Layer 5 of a small transformer language model trained on English Wikipedia (8 layers, counted from 0, width 64).
A neuron's activation on a vector x is GELU(weights . x + bias), where the dot is the dot product.
The model reads these tokens: "y" " a" "ir" "c" "ra" "ft" ";" " f" "our" " German" " F" "ock" "e" "-" "W" "ul" "f" " F" "w" " " "1" "9" "0" "s" " and" " three" " German" " M" "ess" "ers" "ch" "m"

The vector x that enters this layer's MLP at each token. A number n stands for n times 0.059.
0 "y": -9 -30 12 -16 -9 -1 11 3 -5 8 -11 16 12 7 -9 11 -16 -18 11 15 34 29 -22 -19 11 14 16 29 -5 16 11 -2 1 -10 6 -22 -17 4 22 -23 28 27 -4 -17 -11 -18 36 -18 -11 -48 14 -4 -2 1 36 -58 24 -12 -28 -9 -11 -2 -3 6
1 " a": 0 6 15 -15 -48 -4 30 3 0 -16 -13 11 -5 8 14 10 -13 2 3 9 17 9 15 -17 24 7 25 39 -35 -3 -4 33 -5 -9 -9 -18 -1 -21 1 -25 36 5 -14 -26 -8 45 20 -9 5 -27 5 -32 -13 -6 -9 -64 3 24 -28 6 2 9 30 10
2 "ir": -25 -20 -2 0 -14 14 37 -16 -14 18 -1 23 5 22 6 2 -5 0 -34 -6 -4 28 -25 -5 11 19 22 32 39 30 9 14 2 -10 22 31 15 -9 -9 8 39 -12 5 -41 -29 -16 -1 -10 -7 -25 4 -22 -20 -6 4 -62 19 -3 -32 -4 0 1 14 -3
3 "c": 10 -50 12 14 -16 30 30 -21 -2 -16 -24 10 -15 6 15 10 3 1 -2 8 9 18 -3 13 7 6 2 12 -14 2 -4 26 5 23 15 -7 8 -13 11 0 -8 2 -21 -68 22 23 -17 -27 40 -20 11 15 -26 -20 -13 -21 33 14 -9 -33 8 -26 12 -3
4 "ra": -17 -14 2 -8 -38 25 -32 9 -20 -2 -36 9 -6 -16 31 -6 -4 22 -7 7 53 -10 -21 16 13 -1 -11 11 16 8 -1 37 -15 10 14 -35 27 7 18 29 -24 13 15 -30 -8 12 13 -9 17 -28 20 -3 -4 14 -15 -39 10 4 -4 0 -38 8 38 -24
5 "ft": 16 -27 -3 12 -21 15 6 -11 -8 20 14 20 -7 7 19 6 -29 -2 2 -3 -8 9 2 -3 2 31 -7 40 39 21 9 8 -7 -30 -32 4 -21 13 -3 -2 -8 38 0 -28 24 19 -5 -14 19 -55 5 -1 -1 -3 6 -15 6 0 -24 -37 -29 6 3 -12
6 ";": -20 0 4 12 -12 -23 19 -16 -2 -10 17 16 -1 6 0 -4 -8 -1 5 9 -8 -13 14 22 -3 2 -23 -2 -10 33 8 30 17 -6 9 -9 -8 10 -12 4 23 15 10 -53 -1 -17 55 3 -2 -21 20 -27 -10 -15 -4 -76 -12 28 4 -21 12 7 -12 12
7 " f": 3 -14 1 15 -37 -3 14 25 -9 9 0 12 10 -9 41 14 -12 10 19 1 -14 4 11 7 -2 -1 1 -27 -15 13 -20 28 -2 5 7 16 -1 8 -25 1 9 -14 -7 -21 13 -43 3 -9 -17 -68 -14 49 15 5 0 -38 14 45 -12 -9 -7 7 11 8
8 "our": 5 10 40 -5 -2 24 11 13 -32 -4 -14 -23 -18 -8 46 9 -10 -38 3 6 11 -6 1 -8 9 11 -12 3 9 38 3 16 -13 -26 -9 -14 -9 10 -18 -10 44 -12 8 -14 0 -20 3 -21 -12 -20 -2 10 2 27 -13 14 10 38 -58 -32 19 16 4 20
9 " German": -10 -9 14 -11 -11 10 14 -7 -17 -7 42 9 -5 -37 19 2 -13 -26 -2 4 9 -7 -10 8 25 44 9 23 22 17 0 18 -2 15 -21 12 -30 29 -13 -22 8 -19 5 -34 10 -33 8 -25 16 -53 -8 -4 -10 2 8 -28 -9 30 -6 13 -8 6 1 34
10 " F": 6 -12 5 -20 -5 21 59 26 -16 11 4 12 -1 0 29 10 4 25 1 8 -16 2 6 1 5 7 -2 -34 -13 -13 -14 18 13 -1 7 17 4 5 -13 -3 4 -12 -24 -14 19 -35 -2 -12 -11 -80 -4 13 15 5 -1 -45 12 31 -13 -3 21 12 -4 -2
11 "ock": 5 -10 9 17 -23 39 38 -5 -7 27 -7 -1 -26 -10 51 5 18 -8 -12 1 12 -12 -11 -1 27 20 -19 17 12 32 -5 -9 9 -4 -31 23 -11 25 -18 13 56 -2 -26 -20 -7 -8 7 -27 -24 -31 -23 -11 5 -3 4 -4 -11 -11 -17 -18 8 16 -26 7
12 "e": 9 -12 -3 -3 10 33 3 -9 -1 7 -11 11 -6 6 10 14 -19 33 13 -6 14 -18 17 12 11 5 12 31 -5 9 -3 20 -19 12 -24 -19 -12 -5 -14 44 23 -11 -1 13 16 9 -37 -12 -1 -57 9 2 28 -33 -14 -27 -30 28 -29 -1 -19 -17 -4 28
13 "-": -6 27 -24 -4 -30 12 63 -6 -3 7 -19 22 4 18 62 -15 -13 4 11 15 13 17 9 8 10 8 -2 -6 -2 -13 -9 1 -14 -1 -7 -1 -10 20 -56 -8 -4 11 17 -16 -19 12 -2 -2 -4 -38 36 0 -22 4 9 -23 -12 2 -6 -32 -23 10 22 8
14 "W": -1 8 -11 1 3 23 21 16 4 15 -8 32 3 18 31 -7 2 18 5 -5 -7 7 21 -1 -15 0 -22 -6 0 1 16 37 2 -31 -13 -7 -28 11 -4 -6 3 -10 -6 5 10 -11 -17 -20 -2 -84 6 2 6 2 13 -16 2 53 -37 -16 10 -20 13 1
15 "ul": -1 7 2 20 -32 -12 -16 25 -21 0 7 -5 -19 -6 68 -12 21 23 34 18 -6 1 -23 11 17 11 -9 -18 19 -22 5 5 -9 -2 -14 -4 -10 6 1 23 6 28 9 -43 -1 -28 15 19 3 -23 22 -11 11 -3 -24 -8 -43 2 -43 14 15 7 -9 -10
16 "f": 7 -20 16 19 -27 21 30 31 -18 4 18 4 -19 27 20 -11 6 18 5 7 -14 -14 35 26 5 6 6 3 14 16 -42 9 -18 -15 25 11 10 5 0 13 -11 8 -11 -21 10 -41 -10 9 -21 -38 5 -2 12 -21 -42 -38 29 17 -24 -18 0 -9 0 3
17 " F": 11 -10 2 -19 -17 14 65 31 -3 7 4 16 3 -6 36 4 6 23 4 -3 -32 -8 8 -2 8 0 6 -25 5 -9 -10 15 -2 0 7 22 -3 3 -4 4 5 0 -17 -9 12 -42 -7 -1 -6 -80 -4 17 11 -12 -1 -36 6 31 -27 -6 16 21 -4 -10
18 "w": 45 7 14 -7 -19 24 5 11 -9 -2 -26 22 6 -31 21 -10 11 12 12 10 -8 -9 -10 3 4 -4 -4 -7 17 2 10 12 10 -12 5 -31 -13 18 -13 25 56 3 -43 7 0 -18 -25 -19 -3 -25 -3 -7 27 -5 -3 3 3 35 -48 -29 24 -30 -1 8
19 " ": -14 5 22 8 -45 5 7 -5 -25 -1 -4 16 -16 -18 22 0 7 6 24 30 21 5 10 7 34 -42 4 -5 -10 15 -5 -9 25 -47 -25 1 -11 12 -15 22 20 4 0 11 -7 17 24 -1 24 -29 -8 8 12 -22 7 -61 -19 12 -3 -14 -23 23 6 -4
20 "1": -7 -16 -9 -13 -23 6 -14 -5 9 -11 -9 23 1 7 22 -42 -3 0 -11 8 8 15 11 -26 25 4 24 -24 -8 72 15 12 -14 -13 -10 -5 -13 18 -17 7 10 5 3 13 7 -10 16 -19 2 -34 2 2 1 3 13 -50 -1 27 9 -14 -5 4 -20 29
21 "9": -4 0 10 8 0 9 -11 -8 11 -6 -1 14 -1 -6 26 -34 13 8 -15 -3 14 17 6 -48 26 -3 13 -7 11 61 16 17 -21 -13 -33 -34 -15 9 -8 13 6 -2 4 25 21 -30 13 -20 24 -17 -3 -1 -9 -19 3 -55 18 13 -10 -20 19 11 -3 -12
22 "0": 4 -2 -6 5 -11 22 -2 3 12 11 12 -15 5 -30 47 -18 27 9 -12 19 -12 -5 4 -35 8 -1 -4 17 9 52 4 -50 -1 -41 -17 -36 -3 34 14 4 14 16 6 2 12 -31 16 -11 20 -22 -1 8 -22 -4 -2 -32 7 -6 -14 -1 0 -11 -24 21
23 "s": 15 -23 0 17 -18 14 -25 2 1 8 16 13 4 27 23 32 -2 18 -19 -31 18 17 -12 -29 1 5 -16 4 2 16 3 34 20 -18 -12 -66 11 -5 13 13 17 36 -7 -1 -8 -1 5 -17 24 -39 -6 -1 11 1 27 -26 -4 -2 -27 0 -22 -15 -4 -21
24 " and": 5 3 0 5 -23 -5 -6 3 -1 -34 19 3 12 -2 23 -5 -35 -7 1 7 -1 -4 29 16 11 23 11 -3 -7 -2 19 0 9 -24 -11 -45 -39 31 -29 13 -20 28 5 -9 36 -2 60 -9 -17 -16 4 6 -4 0 -1 -38 -11 5 -2 10 1 13 -6 -14
25 " three": -8 -6 18 -18 -21 20 -11 29 -13 -25 8 -10 -16 -17 14 7 -19 -17 7 4 -11 -20 19 16 10 16 -6 20 2 44 11 26 -7 -35 -30 -16 -25 19 -18 -5 26 6 1 -20 15 -5 21 -33 -8 -19 -11 -11 28 12 7 6 5 30 -39 -20 6 -1 13 38
26 " German": -16 0 11 -14 -13 9 16 -4 -8 -13 42 11 9 -32 19 -2 -11 -23 -5 4 16 -4 -11 11 23 45 9 32 16 13 1 23 0 12 -27 16 -28 25 -7 -26 -5 -16 14 -36 8 -37 4 -20 15 -47 -2 -12 -11 -6 2 -34 -13 31 -7 16 -13 -1 6 29
27 " M": 14 -3 -9 -38 -12 27 39 -10 21 6 6 14 -19 -4 12 11 21 9 -5 1 -12 -13 -6 10 3 1 1 -7 -14 -22 23 18 12 -4 0 -11 2 8 -14 -5 22 -5 -8 -16 9 -2 -8 -2 6 -94 -14 4 12 -4 -18 -27 2 43 -2 24 0 13 15 -2
28 "ess": 13 -6 29 -37 -18 43 -11 -7 -15 10 11 8 5 -16 -3 4 3 27 -21 -12 30 9 10 15 -1 42 -28 44 7 -2 -14 -14 -10 7 -11 -19 26 -9 -9 -10 15 -1 -44 -17 17 -30 -8 1 -14 -10 13 -7 -5 10 -5 3 11 -1 19 6 35 -3 -2 -51
29 "ers": 5 -36 -3 -1 -16 35 8 1 8 -3 0 17 -5 17 33 7 14 9 -23 -25 33 7 -2 -4 25 27 -44 52 -20 13 -9 22 11 -9 -28 -24 9 4 -6 17 12 -3 9 -20 -25 12 -12 -3 15 -47 1 -12 12 -1 15 -15 -28 12 25 -10 -7 -19 1 -24
30 "ch": 11 2 8 22 -10 47 -27 2 -8 15 -5 19 34 36 13 -12 -9 4 10 -31 -5 3 13 -3 18 -16 -10 6 0 -18 8 24 19 -25 -21 -25 12 -2 -23 31 11 16 -6 -29 -21 -16 18 -10 20 -52 5 9 -24 -25 -6 -36 -6 -1 -32 8 20 5 24 19
31 "m": 18 -6 -14 0 -30 33 0 -12 17 14 36 14 -11 14 2 -33 27 16 23 -4 -24 3 -2 16 -1 7 -8 1 12 -2 -16 43 -6 -20 15 -62 2 11 14 12 -2 16 11 5 -21 -28 10 -23 1 -57 2 3 10 -3 -6 15 11 19 4 -3 -29 -29 4 -13

Each question shows the input weights of one neuron of the MLP. A number n stands for n times 0.0073.

n132 (bias -0.003): 12 20 31 1 -19 11 -2 -3 -19 32 9 7 4 47 -27 -13 36 8 -26 -16 12 14 27 24 -10 11 -27 0 -10 16 16 -12 0 28 16 7 26 -3 11 15 -12 -26 -18 31 14 -21 -14 15 -2 -27 6 17 -12 4 21 26 28 -18 -2 -3 -46 30 -24 -60
On which token does it fire most, and how strongly? 28 "ess", at about 3.7

n190 (bias -0.044): 29 5 -5 39 -11 -36 -19 -17 -13 -37 -7 24 -11 -19 -15 30 -21 -27 54 -13 -35 -47 26 11 14 -27 -5 -20 23 -26 21 -4 -13 -18 -9 23 37 -61 14 -37 36 -17 -18 -24 27 46 14 11 15 16 36 18 -9 21 28 8 -2 -25 23 -14 -32 -12 -1 1
On which token does it fire most, and how strongly? 3 "c", at about 0.51

n16 (bias -0.084): -8 53 29 -20 -6 -3 -11 -28 7 -32 -23 -14 11 19 7 20 19 1 -28 2 -35 -33 -8 -9 -11 -3 -53 0 -32 -45 -15 11 13 26 50 13 21 -17 -3 17 0 7 -6 18 -4 4 -13 -14 -6 9 0 23 30 4 -17 -2 8 -8 26 69 -23 -3 -4 -17
On which two tokens does it fire most, strongest first? 27 " M", 28 "ess"

n18 (bias -0.031): -17 -11 -15 5 14 -19 -12 4 -8 5 20 -9 52 10 17 3 14 24 -16 -39 -9 2 12 -11 -8 -73 8 -40 -60 6 20 20 -6 12 69 8 -41 2 -3 6 -17 -20 -34 22 -22 15 -31 20 -23 7 -17 8 20 -5 -21 4 -27 -4 -5 26 11 27 6 33
It fires most on token 7 " f"

n21 (bias -0.047): 18 3 31 13 -17 -13 25 -9 -13 16 -21 0 -30 21 19 -13 36 -20 -6 2 -13 -34 -26 1 13 -1 -42 -53 -5 30 -22 -13 -24 -18 3 40 -7 19 8 22 13 -25 -12 -15 -7 27 -16 -27 9 26 10 22 -20 -6 -25 28 32 7 14 -2 23 12 -7 -7
On which two tokens does it fire most, strongest first? 11 "ock", 8 "our"

n64 (bias -0.049): 15 -42 -10 16 19 3 -45 7 -23 -5 42 6 -4 52 -13 -8 15 10 16 3 -19 -13 4 -9 -1 17 18 -38 -7 12 -35 -2 -25 4 -28 10 -13 2 -12 5 40 -4 -17 29 -10 1 -12 -3 -47 3 39 -56 -24 44 14 13 -1 -6 11 17 -8 -2 0 -2
It fires most on token 20 "1"

n20 (bias -0.005): 7 -11 22 0 -43 10 -23 -13 -13 27 -33 12 18 35 26 13 -9 -17 -4 -11 -18 -15 -2 24 -10 9 6 15 -17 -15 -1 -13 -22 14 22 -1 16 -7 20 -38 0 14 -22 0 33 -14 1 29 21 -1 -17 -23 27 23 -24 36 -16 -16 11 10 -12 -17 10 -21
It fires most on token 28 "ess"

n66 (bias -0.037): -39 26 -41 6 16 -17 -44 32 -4 -34 -19 -38 -25 9 -12 -19 -60 18 25 6 6 29 -14 7 14 -12 -8 -11 7 20 -23 -7 -18 15 -5 7 58 8 18 -33 9 16 21 10 -50 10 -7 26 7 19 13 -35 3 -19 -16 -3 52 -13 15 8 -14 -1 17 19
On which token does it fire most, and how strongly? 4 "ra", at about 1.9

n50 (bias -0.052): -12 46 -40 49 14 -15 -7 8 -5 -16 34 -6 -21 39 1 34 -11 -10 -17 -24 27 -24 -28 34 -21 16 -3 14 5 32 -13 -1 5 38 3 -11 9 20 2 -11 -22 -22 -8 8 -44 12 16 36 -37 -16 -18 -6 11 -2 -17 38 -11 15 33 -23 8 -13 23 -28
On which two tokens does it fire most, strongest first? 29 "ers", 31 "m"

n91 (bias -0.011): 5 -9 27 -13 39 7 17 -21 -13 -18 -15 9 -14 -17 -16 -30 -11 13 -5 5 3 -37 9 24 11 -31 2 7 -48 2 -3 -32 3 34 -1 9 -22 -6 -11 5 -22 32 -12 12 -10 32 -74 18 1 43 14 -11 5 0 -18 -1 -4 -6 -31 -3 3 9 45 4
On which token does it fire most, and how strongly? 12 "e", at about 1.4

n0 (bias -0.049): -15 -17 2 1 10 -5 -19 -6 1 -25 4 21 -13 -1 6 -10 -33 23 34 -17 0 -10 7 -22 -6 -39 8 19 -21 -79 20 -10 -1 25 8 1 -24 -8 31 27 -20 -17 -24 5 -2 -14 -16 13 35 7 11 12 4 -1 41 6 58 -29 -3 42 -2 -34 25 -9
It fires most on token 3 "c"

n136 (bias -0.038): -29 -11 48 -21 -4 -26 -38 -30 4 -28 18 16 -21 4 23 26 -11 -5 16 2 -16 -4 -5 -19 -31 -22 -45 5 17 11 14 -20 -36 20 53 -14 15 -12 13 21 -4 16 -29 -19 15 -21 14 40 7 29 -11 -40 -4 35 -3 35 28 -2 11 -5 -7 -11 -20 61
It fires most on token 6 ";"

n155 (bias -0.033): -33 -8 -23 -26 -35 2 17 24 -19 -20 3 12 3 -17 -10 -7 -40 33 26 5 -33 2 43 -1 -7 -9 -23 15 10 19 -13 -42 -9 24 33 10 -26 -3 12 -4 -36 0 34 6 -24 14 -49 18 -5 16 13 -6 18 54 -59 27 31 18 -25 15 29 13 -5 -4
It fires most on token 16 "f"

n180 (bias -0.049): -17 50 23 8 7 -19 -34 -59 5 5 -35 32 45 41 17 -7 19 -6 -7 4 -22 -24 0 -28 -3 -16 -30 1 -20 2 52 -55 19 -22 -36 0 10 -20 1 -13 11 38 -14 8 20 -10 11 37 -10 40 -36 3 -7 9 1 4 43 -44 -10 27 16 18 39 -9
On which two tokens does it fire most, strongest first? 30 "ch", 22 "0"

n225 (bias -0.047): 3 0 64 -7 -23 -54 13 -15 38 19 38 27 32 -14 5 39 -4 6 39 21 -16 -39 -2 3 -25 22 0 17 -20 16 4 -25 -20 -10 33 -10 -20 14 -6 1 -42 11 27 3 -37 -32 -41 -27 3 -2 -24 10 15 8 -25 14 -29 20 38 20 -19 11 19 -12
On which token does it fire most, and how strongly? 26 " German", at about 1.9

n73 (bias -0.037): 15 8 20 19 -7 -11 -17 -4 26 4 0 25 -8 5 -19 20 -14 -44 15 6 23 -19 6 18 -1 22 -14 -11 31 -26 0 -15 -7 21 2 17 -36 42 61 -31 -21 0 -48 -15 -8 1 -5 9 25 -25 -38 -20 -12 29 30 3 21 -20 29 -5 13 -5 -30 -19
On which token does it fire most, and how strongly? 9 " German", at about 1.7

n202 (bias -0.077): -34 -12 13 -20 -23 -28 -5 -26 -37 16 17 14 -10 47 -33 22 -15 -20 21 -47 13 -19 50 26 -8 18 25 -24 -38 4 39 -5 4 -22 41 29 28 -7 13 -30 5 14 -7 3 22 -25 -22 25 2 22 -21 -11 -3 -22 14 2 20 -10 42 4 34 -8 -45 9
It fires most on token 6 ";"

n183 (bias -0.031): 15 -24 20 -19 -10 -3 4 39 62 -14 8 -3 29 -2 -5 -14 10 -34 3 3 -2 -10 -8 -22 -34 5 -30 4 2 12 -32 -16 -26 22 2 7 34 -52 20 -4 -24 10 -2 16 -25 24 3 4 -10 -18 22 14 51 -22 -13 28 -25 12 10 19 10 -46 25 -5
It fires most on token 29 "ers"

n249 (bias -0.064): -13 4 5 -1 33 -14 5 -5 19 13 -21 5 42 31 14 28 0 -40 -22 4 -22 -24 47 11 -35 -20 12 -34 1 -29 12 -8 1 16 58 9 -68 22 -8 24 22 5 -7 2 -45 3 6 -16 -20 8 -44 -3 -3 -25 38 37 2 20 -14 2 59 -14 -30 -23
It fires most on token 18 "w"

n39 (bias -0.056): 49 7 -5 7 10 7 19 -40 -1 8 -39 -41 -12 -1 -38 9 -24 0 -25 6 24 -10 5 -52 -5 -30 21 38 -10 -18 22 -32 -8 0 22 21 -22 8 24 -39 -4 -12 10 -4 16 0 -10 45 35 41 22 -40 -23 6 -15 33 -9 -12 -27 4 20 -1 20 51
It fires most on token 1 " a"

n166 (bias -0.099): -6 -22 -38 25 -25 -14 -13 32 29 -4 47 -32 -23 47 7 5 5 -55 -33 8 -17 -7 -12 18 -13 -17 -23 -3 7 1 32 -15 6 2 7 5 -39 24 50 23 -7 8 9 -8 -15 25 0 -5 18 32 26 -43 -31 24 -42 -13 13 9 -3 -1 -1 20 -10 6
It fires most on token 6 ";"

n142 (bias -0.073): -27 8 42 -7 -38 -20 -35 21 31 -10 -8 16 0 -8 -12 6 7 -26 19 20 -22 2 -27 -23 -32 9 -3 15 3 -18 -11 1 -14 -15 -2 36 13 -27 -16 4 -34 -40 33 14 19 49 -15 11 41 28 55 2 7 9 -25 28 -17 -25 44 -28 -2 4 -15 -64
On which two tokens does it fire most, strongest first? 4 "ra", 28 "ess"

n76 (bias -0.036): -9 17 37 24 5 20 -35 -16 8 24 -49 16 16 15 -6 14 15 -7 -14 -80 -4 8 4 -42 -39 3 17 18 -41 6 12 1 -11 31 -30 31 11 -10 -1 8 -24 10 -5 -8 10 7 6 19 -41 -4 -33 -14 1 22 -14 15 28 13 15 -36 24 1 9 2
It fires most on token 28 "ess"

n22 (bias -0.021): -11 -9 -6 6 30 16 -4 26 -5 -2 17 1 -46 0 -14 6 -21 -54 12 -6 -11 0 -7 5 -15 13 -22 -6 56 -16 3 6 5 -12 -36 3 18 -38 -13 7 6 39 28 -2 -40 41 -29 20 -1 -5 4 -20 15 6 17 23 -11 9 -3 -5 40 -4 8 -6
It fires most on token 5 "ft"

n29 (bias -0.017): -43 14 -18 -2 5 -26 -2 -5 -27 19 -8 4 3 24 -2 41 11 0 -20 -3 -4 -5 18 -12 -5 13 -28 -19 12 11 17 12 -17 -5 17 20 -20 -39 21 -24 17 -58 25 14 20 9 18 2 11 -3 -10 -29 -9 46 22 -2 -10 -5 -19 50 -9 -15 -40 6
On which token does it fire most, and how strongly? 2 "ir", at about 1.3

n87 (bias -0.025): -20 -7 26 4 3 -26 -20 -55 26 6 4 -33 23 -3 -39 3 19 -8 4 2 -18 9 25 38 -2 20 -2 -21 -25 7 4 17 21 -18 12 3 7 -6 21 32 -30 -10 3 49 14 7 -11 -25 16 -13 -9 -31 37 13 -10 -14 53 -49 38 13 -8 34 -31 8
It fires most on token 31 "m"

n48 (bias -0.055): -24 52 7 -5 14 -2 -56 -15 28 -43 5 -12 -1 19 -6 12 -7 -15 -37 -23 -33 19 26 19 -10 -36 -16 -19 6 -20 19 42 -25 15 15 -17 -13 -29 -1 -6 6 -35 -10 24 -7 22 7 39 27 10 -12 -21 36 20 -4 20 26 37 6 3 3 -15 -18 -12
It fires most on token 14 "W"

n188 (bias -0.047): -17 -12 22 -1 39 -19 -7 -2 -10 19 16 -13 -10 -29 -14 -18 -36 2 30 2 -48 3 -22 -6 -23 -19 -42 24 42 -36 -28 -8 1 11 -5 4 -17 -14 26 -15 21 -41 27 -19 28 32 20 30 -23 -3 20 -16 -12 9 9 21 13 -30 -9 21 14 22 -12 20
It fires most on token 15 "ul"

n164 (bias -0.070): -1 6 -14 -32 17 28 -2 -10 30 -23 30 -1 47 -32 9 26 -18 -18 36 -17 -66 -5 -19 -41 16 -25 -23 12 3 -4 -37 -7 8 31 50 12 -23 10 54 -1 -5 11 -19 20 -24 10 -11 -26 7 29 2 -13 15 -17 -17 7 -14 -2 2 45 -14 -12 0 -1
It fires most on token 31 "m"

n134 (bias -0.057): 19 -37 -21 12 9 -13 10 9 14 -3 93 -25 -25 -4 -34 7 28 -8 21 -38 -31 -15 -3 29 39 -18 27 -9 17 15 -46 -36 16 14 10 10 -7 2 40 22 -30 2 22 -33 9 18 -21 -16 -22 -15 -28 -15 -2 32 -42 40 39 -11 -27 5 2 -17 -38 43
On which three tokens does it fire most, strongest first? 16 "f", 31 "m", 9 " German"

n253 (bias -0.056): 2 -11 17 -12 26 -62 -14 6 13 27 26 30 44 1 -69 -30 -23 0 -25 -55 -12 5 -15 -6 -1 15 -16 -20 -7 14 11 34 -12 5 38 -1 14 26 10 -8 -28 -15 -12 4 6 20 -13 12 -11 -3 33 29 23 31 -28 22 -30 13 14 11 -40 33 -19 -1
It fires most on token 31 "m"

n237 (bias -0.027): -5 2 -10 28 38 -13 -20 -47 -18 -7 30 -20 -30 26 -2 -15 -20 -18 13 6 0 0 31 -42 -30 7 22 31 2 -2 -13 0 19 7 -5 15 -42 2 22 2 -19 24 -22 11 -14 -12 2 16 -41 1 24 20 -20 -20 36 12 -7 -29 -9 9 17 -35 -25 -3
On which three tokens does it fire most, strongest first? 0 "y", 24 " and", 5 "ft"

n83 (bias -0.065): -16 16 23 -2 -9 -1 21 43 68 -3 -4 -48 11 -15 3 51 24 -16 41 17 10 19 0 -20 -48 -41 3 11 -10 -31 -59 -25 -51 13 8 23 -7 -33 -23 -32 21 10 -9 -16 -9 24 3 -18 17 15 6 -19 -35 -12 15 24 -5 -30 30 8 34 8 20 -14
On which two tokens does it fire most, strongest first? 1 " a", 13 "-"

n187 (bias -0.033): 14 15 5 29 23 -21 -7 3 20 -30 17 -9 -27 -3 -20 -10 0 -11 -2 -49 24 0 -36 -4 39 8 15 -38 -11 -32 24 -17 17 45 11 1 29 21 52 32 11 -48 -15 -11 12 60 -20 -4 1 4 7 -26 28 3 -29 -21 2 -16 33 -14 -35 -32 23 -29
On which token does it fire most, and how strongly? 4 "ra", at about 1.4

n152 (bias -0.076): -7 -6 -22 43 9 8 26 3 -15 50 9 29 19 27 -73 -6 13 5 -12 -54 -3 -18 -6 -6 28 29 -3 -40 32 -11 -41 -25 0 1 17 14 3 -12 17 27 -22 -69 23 32 15 -22 1 40 -18 29 8 -9 -17 -6 -52 28 -12 -9 12 -5 29 43 -31 5
On which token does it fire most, and how strongly? 16 "f", at about 1.1

n233 (bias -0.010): 2 43 28 9 -2 -27 2 -7 17 -18 -1 20 -19 26 2 -11 31 -15 -13 -9 -13 -9 -8 -36 6 -3 10 -16 20 8 -28 -43 -19 -20 -20 -10 23 -28 3 -39 -18 23 10 21 -5 0 -5 -12 20 61 12 -28 -25 -13 12 -8 15 8 -10 3 29 -10 10 33
On which two tokens does it fire most, strongest first? 21 "9", 22 "0"

n133 (bias -0.026): -53 21 -21 13 12 -18 -17 62 15 7 11 14 -1 4 9 12 21 56 1 -10 -2 -27 -16 -4 2 -22 -40 -13 -16 9 -4 -25 -7 -6 37 -36 -26 -23 -6 0 -20 26 12 2 -39 -19 -6 -1 0 34 6 21 31 18 -19 12 -9 -52 18 11 16 7 -17 -3
On which token does it fire most, and how strongly? 15 "ul", at about 1.9

n86 (bias -0.034): -40 39 -46 -4 35 3 -21 5 44 -4 -24 -37 -19 32 -14 2 8 29 31 -9 -6 -12 -12 -17 15 -7 -17 13 33 29 -17 -13 -4 -37 -2 -3 -21 -14 32 2 -1 -1 17 19 -4 -4 0 38 -11 8 -19 -5 -15 66 14 10 -9 -18 -2 -19 -4 -12 -16 23
It fires most on token 22 "0"

n244 (bias -0.020): 17 -11 18 -20 -5 -13 -7 28 -27 -21 14 23 32 22 -17 -20 27 -11 24 -7 -40 -65 20 -1 -20 -54 4 -11 -1 -2 -4 1 34 -21 -18 28 -31 9 7 -47 5 -30 9 6 35 29 9 -25 -12 18 42 33 35 18 0 19 -37 5 -11 -39 60 -2 -5 5
On which token does it fire most, and how strongly? 25 " three", at about 2.6

n181 (bias -0.017): 8 -23 8 -20 23 -6 -12 20 45 10 20 30 0 -17 13 1 12 0 15 -34 12 -9 -17 14 2 17 -33 1 24 -2 -5 -36 -16 -6 -7 -13 5 -24 -15 -20 -9 -19 6 7 10 9 -43 18 13 -5 28 27 15 -2 17 27 19 -14 27 14 -6 -51 8 -15
On which three tokens does it fire most, strongest first? 28 "ess", 29 "ers", 31 "m"